Layer 2 of a small transformer language model trained on English Wikipedia (14 layers, counted from 0, width 128).
A neuron's activation on a vector x is ReLU(weights . x + bias), where the dot is the dot product.

Input weights of the MLP neurons that the questions are about. A number n stands for (n - 500) times 0.00068.
n29 (bias -0.006): 566 560 722 444 456 497 483 493 527 586 239 565 745 357 514 568 546 531 540 363 460 423 396 434 467 490 432 495 564 640 569 427 542 643 472 418 455 541 601 505 524 464 358 458 416 433 410 397 361 571 487 340 563 330 451 572 688 447 548 428 543 386 542 395 557 483 469 482 549 400 536 507 589 443 513 549 419 528 587 456 515 604 428 630 410 516 550 538 461 515 461 500 518 523 621 646 576 319 619 454 632 452 415 564 508 461 566 468 559 508 493 498 386 538 561 610 635 574 349 490 401 551 552 523 475 412 527 395
n43 (bias -0.024): 473 374 590 721 620 548 536 564 443 600 489 589 532 274 412 440 625 686 613 553 659 419 698 477 380 609 729 564 504 514 581 547 568 486 330 514 503 672 414 562 417 404 437 336 588 514 676 385 404 527 376 624 257 419 409 719 492 479 416 515 442 485 500 561 692 362 323 341 623 742 49 475 489 357 595 632 485 482 299 336 489 507 721 345 456 387 391 600 688 559 559 317 625 448 500 448 567 461 460 809 242 507 518 460 316 549 401 424 746 423 490 493 500 343 527 395 528 525 410 612 658 655 514 445 550 414 616 544
n83 (bias -0.032): 430 684 486 404 486 687 452 589 473 219 597 497 337 451 546 482 603 360 345 500 490 372 453 529 493 408 587 352 648 340 514 524 435 664 423 537 427 391 342 503 363 422 705 534 514 594 633 339 315 615 623 446 448 565 527 413 543 396 479 539 430 475 548 678 716 541 471 479 644 559 454 687 545 614 722 532 430 546 579 335 176 387 465 553 533 580 589 727 430 624 600 436 319 312 441 440 500 444 627 539 341 620 357 564 514 601 660 507 493 546 425 593 275 546 634 542 565 387 420 590 529 493 582 613 191 769 333 329
n95 (bias -0.023): 695 557 568 357 547 522 509 522 728 654 333 517 316 557 631 491 540 788 433 523 619 222 610 481 504 680 423 500 487 483 504 240 769 504 193 648 654 576 667 438 429 612 233 595 429 404 807 185 439 310 589 820 430 394 453 791 495 542 460 594 610 341 658 513 504 410 468 603 373 371 558 644 313 544 725 281 447 558 504 495 283 664 625 335 496 532 558 206 445 602 356 491 259 532 817 589 714 202 568 558 600 467 487 187 338 705 335 477 455 735 496 378 467 251 447 456 697 427 508 395 825 436 642 504 327 518 423 329
n129 (bias -0.033): 438 539 671 357 355 730 427 562 504 630 496 574 504 356 438 533 464 363 586 586 527 792 421 463 686 454 243 585 616 240 636 469 516 442 702 511 578 409 504 610 282 500 589 272 524 231 196 617 454 441 513 516 469 566 727 258 492 315 323 319 284 431 512 457 334 492 471 580 597 384 492 578 593 628 664 652 267 524 418 468 485 198 560 536 434 757 270 421 598 472 476 527 484 602 583 304 611 377 556 456 309 582 696 668 578 463 504 566 631 536 563 550 428 421 478 320 446 765 395 543 700 469 596 532 504 867 439 279
n134 (bias -0.023): 432 442 413 470 456 526 448 625 559 480 566 496 385 563 429 577 526 402 365 443 512 498 504 445 575 517 502 359 458 412 555 561 449 456 480 489 531 510 520 506 440 554 462 502 526 461 469 542 519 467 402 535 562 596 474 511 492 498 488 526 469 409 471 556 550 504 304 428 452 504 403 504 592 494 539 649 441 638 496 574 536 512 439 615 599 449 480 481 509 486 494 481 522 619 553 458 591 601 504 526 425 493 434 435 419 415 482 516 585 492 485 521 506 500 349 463 540 639 446 539 510 629 502 598 404 446 540 632
n144 (bias -0.038): 313 616 412 765 301 837 516 646 531 397 797 524 388 496 642 567 590 459 302 487 448 635 292 445 375 617 325 438 262 646 582 568 458 614 566 295 378 459 310 456 653 827 537 702 626 568 632 512 487 511 427 375 351 407 310 573 583 488 468 352 392 438 351 360 394 433 450 229 351 468 370 392 369 341 550 357 678 840 428 611 465 437 365 471 636 500 724 481 434 451 574 375 492 504 528 618 551 457 756 602 811 427 300 451 420 600 537 441 545 662 779 635 448 626 631 628 418 579 355 408 500 516 418 630 526 302 355 648
n162 (bias -0.015): 381 651 520 622 701 425 469 634 470 666 300 369 438 349 620 427 452 580 585 427 663 754 429 525 441 651 221 560 646 601 591 375 286 572 389 200 603 764 564 508 556 603 464 324 358 326 352 468 327 467 696 269 492 420 372 586 665 605 496 846 679 476 763 415 595 462 488 723 464 399 441 720 327 354 325 464 500 657 500 612 338 485 595 373 544 262 452 519 366 520 500 564 579 492 445 405 523 303 598 417 761 456 380 326 682 387 409 594 516 370 474 385 718 528 478 314 470 584 463 500 403 591 664 284 607 436 652 584
n216 (bias -0.037): 695 492 469 734 662 580 307 560 389 371 403 478 568 366 465 512 735 616 708 421 379 411 533 488 314 452 422 512 370 446 289 345 531 482 396 511 400 298 469 727 468 646 628 303 599 500 708 302 424 617 557 386 606 482 456 678 543 540 326 461 662 668 588 398 633 234 826 461 488 611 550 676 474 343 725 485 530 355 564 434 493 467 600 623 426 390 404 648 467 332 500 625 450 293 591 872 393 211 429 450 340 457 492 542 511 653 523 504 638 431 525 448 386 653 316 477 732 408 647 556 358 467 699 481 479 407 585 461
n239 (bias -0.012): 349 538 617 401 474 374 430 582 474 607 616 548 489 431 276 516 473 604 397 701 624 477 504 115 356 661 555 652 426 489 657 398 477 618 251 442 400 511 612 523 468 600 395 422 561 444 612 473 628 507 677 602 828 339 435 518 430 652 636 411 530 636 428 500 507 382 320 488 419 415 420 328 604 481 284 500 325 390 597 589 445 396 381 450 482 672 358 464 533 363 696 493 531 504 364 680 372 354 401 748 667 425 477 290 534 727 768 449 576 527 758 437 597 511 514 654 680 636 328 590 547 617 489 538 417 148 713 519
n260 (bias -0.027): 623 585 437 464 488 426 640 533 535 534 545 458 514 476 508 498 562 517 527 443 468 443 507 425 606 512 530 507 490 471 510 566 583 462 516 531 537 519 395 475 479 419 530 478 582 572 437 460 376 538 560 567 512 544 400 477 576 607 446 524 469 374 480 497 532 470 565 355 558 473 565 534 518 440 484 445 544 473 451 577 487 325 426 529 463 451 514 484 463 529 623 543 521 493 444 472 508 465 558 486 472 542 554 507 546 491 524 504 486 604 540 482 505 438 510 537 558 465 416 554 375 589 485 456 512 453 513 540
n273 (bias -0.013): 664 506 466 493 481 349 608 366 560 518 620 436 487 458 669 520 612 440 632 439 678 569 503 548 350 569 406 597 558 649 602 513 607 516 431 450 608 303 763 364 361 530 493 443 487 410 699 487 576 476 465 466 516 521 403 606 695 618 409 613 370 641 377 494 490 335 705 275 383 368 369 387 468 362 564 447 520 578 510 370 450 353 424 566 488 604 451 593 435 628 381 576 582 594 380 661 506 503 511 424 386 728 603 434 274 661 619 463 378 435 464 340 636 543 285 354 639 465 589 568 726 576 414 562 361 433 478 430
n300 (bias -0.034): 337 224 524 159 341 482 447 419 504 539 453 563 287 221 542 783 417 295 552 524 464 680 596 419 441 222 674 580 352 617 362 741 726 407 450 557 379 601 748 773 283 514 607 428 546 554 442 449 360 654 393 193 555 454 404 395 702 718 450 607 400 448 606 441 447 362 514 277 542 521 564 410 653 734 562 740 546 450 132 453 575 397 579 463 304 500 543 457 714 578 653 703 800 669 268 371 456 549 565 371 495 349 667 592 667 231 454 448 215 509 713 662 744 390 678 387 756 647 604 364 306 500 429 573 334 561 151 621
n316 (bias -0.024): 466 528 816 493 311 471 410 493 545 580 475 661 447 447 589 537 752 409 544 360 450 478 514 705 379 576 390 354 462 490 611 521 320 420 546 537 386 361 467 358 294 529 489 528 228 532 410 569 384 473 678 511 521 717 275 578 676 588 241 594 405 482 825 405 503 576 654 616 522 592 486 623 500 567 607 349 742 386 573 464 377 528 511 374 480 423 220 652 490 453 608 462 622 515 659 504 624 386 578 525 643 392 588 464 461 728 367 578 443 300 623 472 530 264 679 595 565 465 426 444 452 565 521 400 445 296 441 395
n318 (bias -0.028): 300 508 697 860 476 492 480 580 591 534 546 827 460 565 504 550 414 409 596 546 702 673 349 509 382 677 420 717 512 318 594 346 663 457 444 372 573 504 396 565 354 710 284 575 451 340 368 628 496 314 530 395 633 519 379 469 529 636 573 376 738 504 410 754 318 271 672 451 217 441 398 560 528 344 336 570 333 561 456 546 527 250 463 508 784 563 405 134 341 467 587 574 426 475 864 307 641 596 385 430 421 646 416 451 576 521 529 665 451 402 496 488 179 341 496 593 449 461 604 528 399 606 607 695 423 434 414 545
n382 (bias -0.019): 147 350 481 325 525 374 489 580 543 510 587 562 489 547 596 420 522 598 566 339 522 522 433 659 356 600 534 454 264 419 604 599 546 464 672 408 308 288 447 423 753 485 734 446 489 657 842 673 391 635 512 305 640 565 440 493 679 553 515 556 588 242 566 317 576 453 679 481 655 359 188 536 431 380 492 556 456 459 413 421 390 533 291 619 741 492 490 440 387 444 767 543 437 409 515 474 604 579 621 370 561 654 559 384 537 599 399 535 396 467 507 605 437 352 654 566 536 320 619 504 500 536 371 552 530 138 586 549
n392 (bias -0.024): 504 564 655 557 527 398 453 583 701 511 583 508 721 161 466 659 644 364 611 146 609 377 357 428 634 582 500 325 448 554 684 492 496 480 763 170 240 630 313 516 488 590 330 433 708 524 432 500 620 519 487 445 528 496 352 392 178 353 237 690 653 562 543 480 567 433 483 430 463 304 235 344 659 376 563 418 394 402 640 744 367 385 533 574 523 638 599 569 361 463 558 308 689 521 347 459 559 404 416 610 621 446 476 467 656 433 680 513 569 520 530 520 856 585 338 576 649 689 523 713 508 300 315 634 419 475 700 591
n398 (bias -0.036): 632 537 466 504 453 452 399 442 356 514 917 544 482 349 524 343 526 372 786 331 614 575 475 496 448 403 389 626 293 542 530 496 626 561 392 340 315 466 428 371 521 549 602 558 444 650 617 564 262 500 587 492 404 483 472 596 538 397 367 621 371 584 648 529 742 385 309 530 542 371 358 284 569 343 223 511 389 701 405 617 717 290 635 444 479 443 427 606 663 422 466 518 470 588 231 384 464 468 330 556 626 570 493 582 434 531 459 635 560 433 790 456 429 660 531 654 593 518 307 500 331 572 522 363 453 773 561 673
n402 (bias -0.022): 458 601 532 312 436 438 716 782 478 613 817 713 601 462 373 537 348 215 638 592 619 460 356 560 194 444 386 591 426 458 643 535 226 453 573 483 538 282 563 244 550 464 360 747 571 439 561 211 360 463 552 505 359 529 611 602 532 538 451 761 324 204 663 474 301 284 418 343 541 545 353 434 565 762 302 348 540 380 478 369 636 366 737 522 388 537 496 378 314 491 761 825 769 641 487 657 496 647 379 478 623 710 513 625 680 623 375 514 701 838 525 744 528 487 488 232 671 543 404 228 390 560 556 451 548 378 491 302
n431 (bias -0.030): 527 450 653 684 463 479 322 483 405 588 617 396 462 641 594 395 182 504 680 645 525 869 286 509 678 611 369 731 616 383 487 356 443 549 314 508 540 500 326 403 424 461 474 624 721 517 388 539 679 567 518 597 335 598 349 642 544 524 377 586 639 413 527 420 442 459 583 569 74 519 308 345 350 654 275 521 683 632 613 426 414 234 753 821 207 517 309 838 472 666 526 488 354 300 395 740 623 491 685 624 387 444 504 243 437 474 449 782 440 479 583 579 686 564 425 429 672 401 620 479 491 570 434 313 504 387 471 690
n439 (bias -0.039): 343 260 600 539 266 505 547 491 227 637 609 528 601 474 746 734 314 806 700 550 673 422 578 515 500 290 455 604 272 578 607 278 515 453 363 426 536 432 594 259 417 397 495 552 238 328 393 466 179 455 356 355 380 27 398 412 445 449 389 613 606 252 663 207 434 622 665 574 619 614 203 376 733 638 937 637 529 747 495 643 593 500 715 646 455 226 446 408 675 505 667 486 505 714 360 383 299 562 558 593 560 317 754 617 538 605 544 404 578 301 617 486 810 92 648 534 453 415 569 505 740 285 552 733 518 742 341 682

Each question shows a token from some text and the vector x that enters the MLP there. A number n stands for (n - 500) times 0.007.

"ish": 559 490 470 644 490 597 591 485 439 399 499 614 510 602 669 436 526 452 503 451 314 562 436 363 582 483 403 451 520 638 601 694 473 239 370 595 506 471 288 473 545 271 603 422 627 615 388 760 526 425 481 332 477 504 787 449 648 344 538 709 536 742 426 390 232 611 412 689 450 509 504 349 676 543 123 576 720 434 326 390 522 683 362 355 470 496 553 513 206 478 318 314 423 333 740 321 404 520 297 469 630 495 603 459 431 609 375 650 374 550 544 498 694 721 494 395 588 491 610 358 497 564 563 626 478 612 747 627
The three highest activations, in order: n431, n398, n162

"as": 464 235 420 558 458 560 691 376 398 362 482 633 542 718 565 659 582 525 462 501 296 470 646 400 491 314 466 498 393 636 746 697 446 434 442 701 500 604 336 571 536 285 561 493 635 523 391 753 525 523 482 369 391 358 769 348 538 414 613 644 390 672 283 359 374 713 278 607 703 613 420 527 572 440 262 620 602 413 522 387 587 577 339 484 637 552 603 583 277 320 283 317 377 337 711 344 493 574 238 495 504 413 475 475 417 691 480 775 318 503 498 347 666 562 326 443 495 484 641 456 527 717 672 559 456 512 738 595
Which neuron lights up most? n134

"is": 595 326 395 629 491 583 755 442 482 329 407 658 631 649 674 427 479 513 430 446 163 504 591 379 406 300 464 601 594 676 697 516 429 384 328 604 503 540 329 543 569 258 551 524 566 482 322 613 546 448 473 371 453 418 724 501 576 519 482 731 562 753 268 316 258 624 443 598 569 676 433 475 501 500 283 464 778 485 453 432 553 646 441 489 487 593 506 375 278 444 290 430 469 271 776 253 394 491 315 347 568 463 581 473 418 629 507 591 375 585 555 399 696 562 309 427 429 537 598 485 568 600 696 569 457 739 814 675
The most active neuron and its activation: n162, at about 0.14

" He": 631 481 448 543 463 478 626 294 536 348 634 592 619 764 547 372 504 404 541 431 202 396 562 469 464 354 471 535 523 591 711 566 452 333 308 757 483 592 499 613 439 315 410 261 508 580 403 757 491 563 588 324 447 224 647 545 474 487 677 755 460 661 369 367 362 696 409 606 527 470 430 438 564 637 242 528 645 590 546 313 363 663 304 481 501 659 686 297 197 406 251 496 497 482 654 343 456 492 340 624 512 540 615 483 485 816 416 355 405 637 488 453 641 564 425 484 601 552 666 468 407 532 664 499 573 608 651 452
Which neuron lights up most? n273

" g": 392 272 434 571 500 592 619 441 499 390 496 591 597 651 574 521 607 639 442 321 265 424 677 447 499 248 404 421 533 614 609 531 403 430 369 697 459 497 315 495 556 271 434 392 595 628 455 669 596 456 490 394 473 312 610 473 485 468 572 703 426 732 361 568 320 830 489 554 541 548 530 580 536 553 307 570 603 436 541 171 394 648 238 385 462 622 627 315 298 312 486 412 556 409 683 295 278 498 284 784 621 421 647 358 335 694 519 520 351 714 618 469 688 682 330 401 517 601 690 456 539 655 611 485 506 675 684 435
Which neuron lights up most? n239

" on": 566 300 362 609 503 603 595 510 645 213 557 608 561 640 729 578 578 626 324 439 199 429 597 440 419 238 410 394 524 622 606 506 503 451 413 671 612 596 284 663 523 336 434 291 567 557 419 653 462 517 519 373 357 395 643 571 601 455 634 666 423 721 385 382 332 570 394 507 560 566 416 464 551 638 142 512 705 524 563 251 481 592 249 315 475 523 704 586 280 409 320 410 407 326 737 359 441 493 340 565 594 355 625 467 413 673 576 577 342 618 538 576 675 650 444 483 583 619 547 422 618 458 713 509 422 602 705 575
The most active neuron and its activation: n144, at about 0.6

" he": 647 431 418 576 384 611 728 447 551 409 639 600 738 643 604 358 516 571 452 510 313 547 543 377 498 272 246 512 491 601 581 721 524 328 284 755 579 562 441 639 516 280 389 363 543 564 468 709 639 353 522 352 464 291 653 587 499 310 577 721 466 673 356 346 380 637 471 563 571 376 417 491 461 615 165 566 560 440 458 228 352 613 331 468 504 586 610 428 212 421 255 461 445 404 663 305 411 525 370 647 602 498 644 504 484 665 371 409 458 635 566 500 731 636 474 480 499 494 619 523 410 510 628 631 452 642 705 537
Which neuron lights up most? n273

" wh": 527 420 433 598 421 594 648 371 547 282 622 496 572 657 673 564 552 599 418 399 262 465 528 384 583 256 331 489 369 570 637 716 497 282 239 672 642 620 442 680 510 352 428 470 646 480 477 576 601 350 614 267 532 430 631 566 573 565 655 787 512 773 476 400 274 683 402 616 574 331 451 490 514 453 238 561 673 397 451 123 345 576 455 369 534 550 671 410 324 389 363 427 463 326 713 368 492 459 363 581 704 377 624 532 568 620 339 382 443 628 547 459 760 503 445 512 587 429 621 354 410 580 566 466 485 592 737 562
The two highest activations, in order: n162, n95

"av": 471 329 443 569 376 607 664 470 369 450 615 616 595 863 613 626 486 421 395 516 233 457 673 351 509 308 540 594 456 578 641 625 429 442 289 667 501 585 311 717 575 284 467 506 576 577 365 695 691 447 440 408 380 436 663 408 567 356 593 746 368 736 358 257 309 630 407 540 635 438 350 448 495 438 234 679 662 408 481 267 528 617 261 465 569 580 633 502 341 423 410 413 374 482 681 313 523 510 265 407 628 301 512 627 444 592 390 563 449 682 551 430 601 676 382 623 519 462 553 445 447 555 724 493 360 691 771 646
Which neuron lights up most? n134

" Y": 521 313 480 584 456 512 591 297 517 339 535 652 537 710 674 501 738 513 406 306 278 499 578 283 563 308 497 427 566 511 641 531 604 338 498 626 509 644 383 585 512 311 525 305 582 449 388 655 549 449 462 421 500 405 644 408 582 476 758 748 412 748 398 427 419 633 312 496 444 556 421 384 534 547 217 657 633 390 405 342 352 714 240 361 578 562 673 531 179 406 369 460 471 493 611 290 347 460 358 656 645 505 588 413 481 675 661 383 327 635 617 444 707 606 409 554 569 523 648 509 420 525 625 426 534 648 757 638
Which neuron lights up most? n392

" be": 535 390 423 505 431 588 678 541 594 290 554 555 634 725 619 486 421 558 462 486 363 410 624 455 403 392 364 536 476 745 592 588 437 316 235 726 568 507 343 617 460 367 443 300 606 596 529 673 604 551 625 274 530 341 624 508 514 350 572 627 490 661 304 357 250 774 424 578 571 640 491 468 524 570 243 547 595 447 552 261 383 581 323 397 634 478 626 429 278 293 391 416 425 384 731 302 390 387 310 671 607 439 660 411 306 756 547 476 367 688 583 541 653 686 391 398 622 541 584 429 501 615 562 503 431 655 765 466
Which neuron lights up most? n239

"\"": 582 462 310 669 482 455 686 481 630 227 406 539 586 555 605 350 445 553 491 387 336 361 609 463 473 334 438 381 560 661 722 572 450 517 285 759 522 634 336 525 486 221 426 333 565 515 394 566 500 545 571 364 345 438 596 555 615 466 622 674 474 683 358 378 412 654 437 646 588 415 471 535 588 513 164 557 675 482 533 271 420 576 313 506 559 618 701 372 318 327 316 267 494 289 723 310 509 428 220 531 573 399 609 542 669 600 594 546 440 689 497 455 666 593 362 436 520 544 727 486 386 636 772 545 472 651 712 589
The most active neuron and its activation: n162, at about 0.63

" the": 572 366 487 612 476 643 682 542 523 321 473 404 553 601 709 370 532 550 447 300 376 406 623 328 507 283 451 494 459 701 641 536 446 445 376 759 624 590 368 588 553 265 540 429 641 514 468 653 508 444 615 393 483 297 809 415 505 447 599 711 508 595 440 301 439 745 383 523 502 515 352 488 502 547 251 638 695 393 436 221 440 670 299 386 569 545 549 510 251 453 269 382 422 259 702 404 413 366 333 638 511 525 688 545 487 679 494 365 339 544 534 475 755 766 483 558 495 503 600 383 463 635 678 428 424 675 673 494
Which neuron lights up most? n83

"y": 423 437 495 565 382 557 551 371 458 284 554 478 589 745 562 381 615 534 311 289 295 485 628 454 585 370 547 469 431 692 730 592 494 354 633 794 531 523 457 532 503 296 461 462 479 584 317 466 580 471 486 368 411 328 680 310 641 464 550 736 437 706 440 355 286 722 481 611 580 625 545 504 436 554 233 446 757 305 369 327 503 716 321 369 578 472 580 485 181 408 307 416 558 376 623 382 406 488 285 613 710 457 519 608 355 698 499 622 335 592 558 539 649 551 453 493 508 510 658 365 513 606 662 501 524 662 682 677
The most active neuron and its activation: n316, at about 0.42

" to": 476 361 303 597 450 647 689 438 591 171 633 631 620 610 633 525 526 547 337 549 284 436 543 470 515 224 338 532 525 671 603 622 516 473 292 645 523 630 305 480 565 314 431 425 655 599 376 563 621 429 575 294 359 415 674 420 639 401 547 752 503 640 303 389 341 656 395 509 515 585 471 511 554 538 229 533 597 482 523 214 539 674 280 406 466 656 679 463 234 453 331 429 395 232 678 525 463 475 403 685 620 476 592 413 462 702 413 486 373 676 574 552 634 652 427 426 596 557 646 398 411 573 638 577 373 596 713 470
The three highest activations, in order: n144, n83, n402

"ess": 457 414 453 464 407 596 672 333 523 462 408 533 582 679 579 579 899 443 418 432 364 464 552 445 470 441 473 490 508 659 555 760 508 291 378 641 543 364 415 481 461 239 397 440 563 607 558 606 566 597 525 271 475 407 612 584 681 467 438 657 507 842 480 401 520 785 364 708 676 506 531 558 494 473 257 536 726 357 466 334 375 613 370 369 583 470 457 378 261 283 367 316 430 382 716 379 359 464 145 449 624 446 689 644 475 639 406 536 423 584 541 361 702 397 500 396 406 492 710 339 642 427 700 514 470 582 672 687
Which neuron lights up most? n316

"ent": 485 271 476 706 501 614 695 489 659 219 594 567 701 658 519 367 575 561 396 390 343 476 557 292 489 287 571 608 528 599 544 551 645 403 390 809 454 559 346 629 574 215 545 413 594 659 458 691 424 614 451 220 424 291 600 396 667 475 504 624 584 582 351 476 360 666 331 575 650 647 414 606 561 475 285 462 679 419 545 299 492 637 258 408 434 689 557 498 351 328 496 316 450 250 678 291 383 528 212 425 601 369 605 422 463 719 461 544 420 635 397 578 569 731 399 441 437 566 700 510 458 581 695 460 465 618 625 523
The three highest activations, in order: n83, n382, n216

"o": 501 243 382 608 404 482 520 309 455 322 519 652 539 701 523 528 447 592 446 415 202 450 661 491 471 175 481 616 433 802 546 674 428 327 349 757 453 624 387 717 490 359 477 458 513 562 429 809 566 558 454 385 470 325 730 374 606 412 675 722 430 579 285 373 305 782 391 709 580 523 448 383 598 550 295 583 664 471 441 386 428 645 260 498 570 620 516 435 265 387 337 452 512 393 511 322 404 435 268 576 563 472 673 542 452 671 428 657 384 650 535 458 610 568 416 405 515 655 636 412 490 468 740 510 578 618 714 544
The most active neuron and its activation: n300, at about 0.57

".": 614 410 447 461 347 656 671 370 624 353 523 497 635 558 649 552 458 699 418 375 289 372 577 306 487 362 324 405 467 607 542 579 492 376 289 699 583 544 352 540 475 375 454 473 593 640 404 492 615 450 479 392 443 524 623 430 660 565 683 680 373 757 389 252 342 688 503 594 569 498 619 543 445 513 106 675 647 366 440 193 479 680 397 463 529 497 641 525 234 297 315 388 448 308 727 317 432 435 376 573 648 377 571 636 500 591 521 514 506 652 513 564 669 589 356 593 447 505 576 397 548 552 678 603 446 681 724 545
The most active neuron and its activation: n29, at about 0.11

" was": 621 310 331 515 410 732 710 484 577 252 630 577 632 694 559 451 457 630 341 484 310 493 596 382 374 375 449 487 512 615 639 624 425 306 216 688 564 556 407 653 475 331 490 340 602 552 387 742 602 397 554 350 448 230 601 535 621 378 603 669 407 736 305 374 359 704 460 636 641 497 477 444 544 557 185 582 543 326 595 293 448 527 299 392 560 604 515 495 264 357 432 386 497 409 708 337 347 498 325 643 600 423 663 497 454 613 548 484 552 539 641 593 722 592 414 498 544 479 581 486 417 509 644 537 393 674 705 520
Which neuron lights up most? n239

"s": 672 375 464 575 423 634 747 301 574 294 475 681 674 639 618 488 568 499 368 476 315 560 481 304 410 410 347 585 538 625 563 604 559 362 300 626 613 594 425 487 480 241 435 532 639 587 466 521 495 411 440 361 548 318 648 366 634 332 571 652 563 609 413 385 341 778 530 631 601 534 458 430 545 433 131 489 687 475 511 279 472 659 409 467 568 544 525 436 230 441 364 462 237 346 780 363 418 501 259 539 691 486 574 502 468 560 546 630 428 665 527 438 545 495 376 413 454 501 641 337 438 514 669 600 517 692 744 781
Which neuron lights up most? n318

" \"": 573 318 300 493 555 535 787 398 618 304 584 601 653 523 626 390 534 592 357 299 314 401 622 369 551 312 402 410 485 679 689 544 472 334 341 691 473 637 314 508 537 367 470 404 582 512 372 631 554 342 476 328 398 446 542 484 507 465 562 779 427 701 407 334 392 613 467 614 543 436 366 445 471 570 251 650 562 346 535 331 477 632 305 467 606 621 694 558 210 363 368 343 391 338 675 372 478 408 346 540 589 510 660 664 631 627 545 388 466 555 669 612 710 633 359 503 505 521 632 523 489 625 702 501 430 730 689 528
Which neuron lights up most? n392

"ing": 482 241 488 672 578 648 685 430 601 303 483 490 581 687 649 433 625 500 285 283 238 571 501 334 464 442 467 508 587 553 644 724 539 350 352 671 457 407 311 666 504 215 559 453 499 696 418 735 534 380 452 402 508 349 518 421 669 404 569 716 453 667 298 433 382 575 364 725 609 510 492 525 483 488 235 481 637 297 462 299 555 744 282 356 444 579 696 567 271 348 377 352 508 367 587 346 408 547 302 554 713 516 595 446 459 672 488 605 378 624 586 500 539 706 508 523 419 576 627 360 474 510 658 593 453 597 669 655
Which neuron lights up most? n144

" in": 532 333 389 556 467 640 714 474 631 225 666 573 608 663 645 539 608 623 284 445 173 464 485 460 415 286 310 461 628 634 626 598 565 375 311 648 553 598 256 591 569 241 534 459 631 566 410 591 613 333 578 367 399 370 642 501 574 440 615 743 455 685 306 433 368 581 420 612 536 522 395 588 488 568 204 514 590 399 484 145 514 791 298 386 514 623 655 540 335 411 395 444 435 350 670 409 364 499 395 525 627 491 532 577 397 662 534 524 342 589 541 528 636 545 343 464 444 515 494 453 596 633 672 629 324 747 583 552
The two highest activations, in order: n83, n144

",": 597 389 421 498 397 619 676 371 639 272 502 645 719 599 693 470 537 581 277 486 217 416 507 347 410 352 309 426 547 713 551 668 526 318 307 687 538 667 417 462 534 251 586 429 599 634 381 522 568 400 531 291 563 460 743 540 605 517 642 664 416 752 276 328 403 626 452 576 476 596 448 477 557 587 150 755 589 336 431 136 511 583 387 474 530 605 649 550 301 451 337 364 446 341 620 320 493 461 460 521 591 344 592 620 529 501 541 425 426 614 641 571 578 603 396 527 494 542 607 363 442 642 647 624 433 648 605 556
Which neuron lights up most? n300

" re": 565 297 336 604 529 656 663 423 517 261 513 596 571 523 584 408 552 622 476 392 304 388 671 423 352 336 435 438 446 653 646 554 466 385 211 745 518 600 310 558 639 244 424 390 620 591 482 738 649 445 528 344 347 253 611 548 540 465 640 677 445 792 312 429 390 731 480 556 618 544 315 505 506 631 325 536 604 444 449 252 477 652 368 414 486 532 722 510 330 377 345 380 472 278 726 380 414 455 317 677 501 456 705 512 357 557 466 491 372 721 611 443 611 622 353 404 534 565 589 493 545 607 725 411 574 645 732 530
Which neuron lights up most? n43

"l": 668 440 623 555 368 548 732 299 532 287 472 568 471 589 501 450 657 332 360 502 254 487 669 419 525 248 521 607 535 561 638 500 492 376 379 778 517 610 360 499 585 285 414 370 570 500 376 789 702 475 411 365 490 219 831 500 622 425 577 661 445 747 337 425 296 678 394 674 564 534 476 524 545 562 282 533 546 496 544 312 420 701 279 292 479 570 489 445 329 458 430 487 504 255 760 406 486 458 222 553 635 541 604 506 408 584 472 423 545 638 518 393 580 729 373 445 469 597 518 292 575 493 674 463 462 661 778 635
The most active neuron and its activation: n129, at about 0.15

"in": 633 313 372 622 499 547 699 422 461 377 526 593 491 781 619 499 665 541 410 373 312 637 463 407 564 253 467 532 533 610 658 689 436 327 358 571 552 617 357 455 514 308 645 414 630 605 463 713 617 447 530 400 444 327 665 499 614 322 553 629 486 658 360 470 390 636 375 669 421 486 410 491 509 496 144 652 652 282 372 327 588 713 443 467 557 485 546 535 214 453 328 439 495 312 601 216 365 562 193 542 659 417 561 621 352 618 490 769 330 518 576 483 628 671 430 484 439 512 513 501 353 525 647 456 470 657 745 734
Which neuron lights up most? n398

"id": 559 276 286 564 598 628 702 484 522 373 709 436 614 673 574 490 646 503 357 384 251 588 531 403 541 417 287 613 491 609 618 595 390 334 300 676 625 464 442 497 442 243 570 535 626 501 403 544 691 416 461 459 527 464 613 548 716 397 495 721 445 699 262 347 493 578 429 619 460 535 457 557 523 444 185 549 607 391 417 342 487 653 268 502 463 696 591 420 201 366 543 295 503 405 680 235 332 638 330 425 537 404 489 553 439 723 439 635 489 584 524 477 657 731 387 495 376 570 655 515 484 482 526 424 490 712 782 718
The three highest activations, in order: n134, n273, n398

"re": 730 428 386 594 479 753 685 403 548 359 401 625 694 782 581 538 543 543 289 436 272 464 550 396 410 380 454 585 485 630 489 683 428 334 285 757 590 476 326 523 619 182 500 537 639 522 451 546 500 408 244 373 517 366 511 394 593 369 562 703 495 710 314 347 408 728 503 528 633 547 443 463 378 512 183 662 615 264 543 391 502 672 315 446 542 575 563 621 258 476 372 476 431 218 625 399 413 400 325 544 491 556 630 666 496 510 457 578 370 688 478 483 564 659 433 392 579 505 593 491 523 498 750 631 488 549 712 603
Which neuron lights up most? n216

"ions": 640 366 421 453 325 556 787 427 453 446 504 570 643 700 533 524 614 473 350 341 393 462 624 409 426 497 506 407 443 459 594 578 607 353 393 573 563 562 388 632 527 184 512 500 593 476 479 458 532 447 498 587 604 188 710 335 725 323 610 743 509 612 550 488 517 755 446 596 482 458 437 557 493 484 239 590 753 369 483 211 498 597 261 415 651 482 640 489 203 384 341 274 343 414 714 326 370 418 315 501 590 368 512 606 494 563 544 694 505 611 454 505 704 536 457 515 465 383 728 373 480 580 597 614 465 655 707 623
Which neuron lights up most? n95

" as": 449 286 380 530 476 580 750 523 649 202 582 630 601 572 643 558 583 696 368 423 189 539 518 408 464 361 476 415 505 733 494 498 553 363 335 667 594 536 459 541 534 299 557 460 592 574 488 546 456 353 490 392 481 392 663 549 517 304 540 776 319 680 291 307 435 596 350 689 612 538 397 461 466 509 253 605 508 227 465 322 508 731 329 361 552 540 615 618 240 470 407 329 482 384 708 367 352 467 369 711 488 494 650 597 565 599 517 530 427 571 682 416 698 598 368 417 506 502 531 383 604 551 620 582 547 743 657 523
Which neuron lights up most? n43

"ow": 474 545 402 619 520 557 624 444 524 247 703 558 556 653 634 452 712 450 332 377 167 424 613 447 450 294 429 502 452 708 604 578 348 464 388 727 548 408 405 697 546 175 484 470 510 589 426 634 565 532 533 331 492 402 669 496 650 265 454 673 497 804 259 477 420 661 447 675 569 601 361 511 608 503 321 611 685 472 465 411 478 675 325 431 453 509 496 517 266 294 311 325 463 317 623 330 425 231 192 676 542 387 559 471 398 738 555 550 483 665 424 421 558 720 462 503 499 537 600 423 548 588 572 531 496 714 769 627
The three highest activations, in order: n83, n216, n398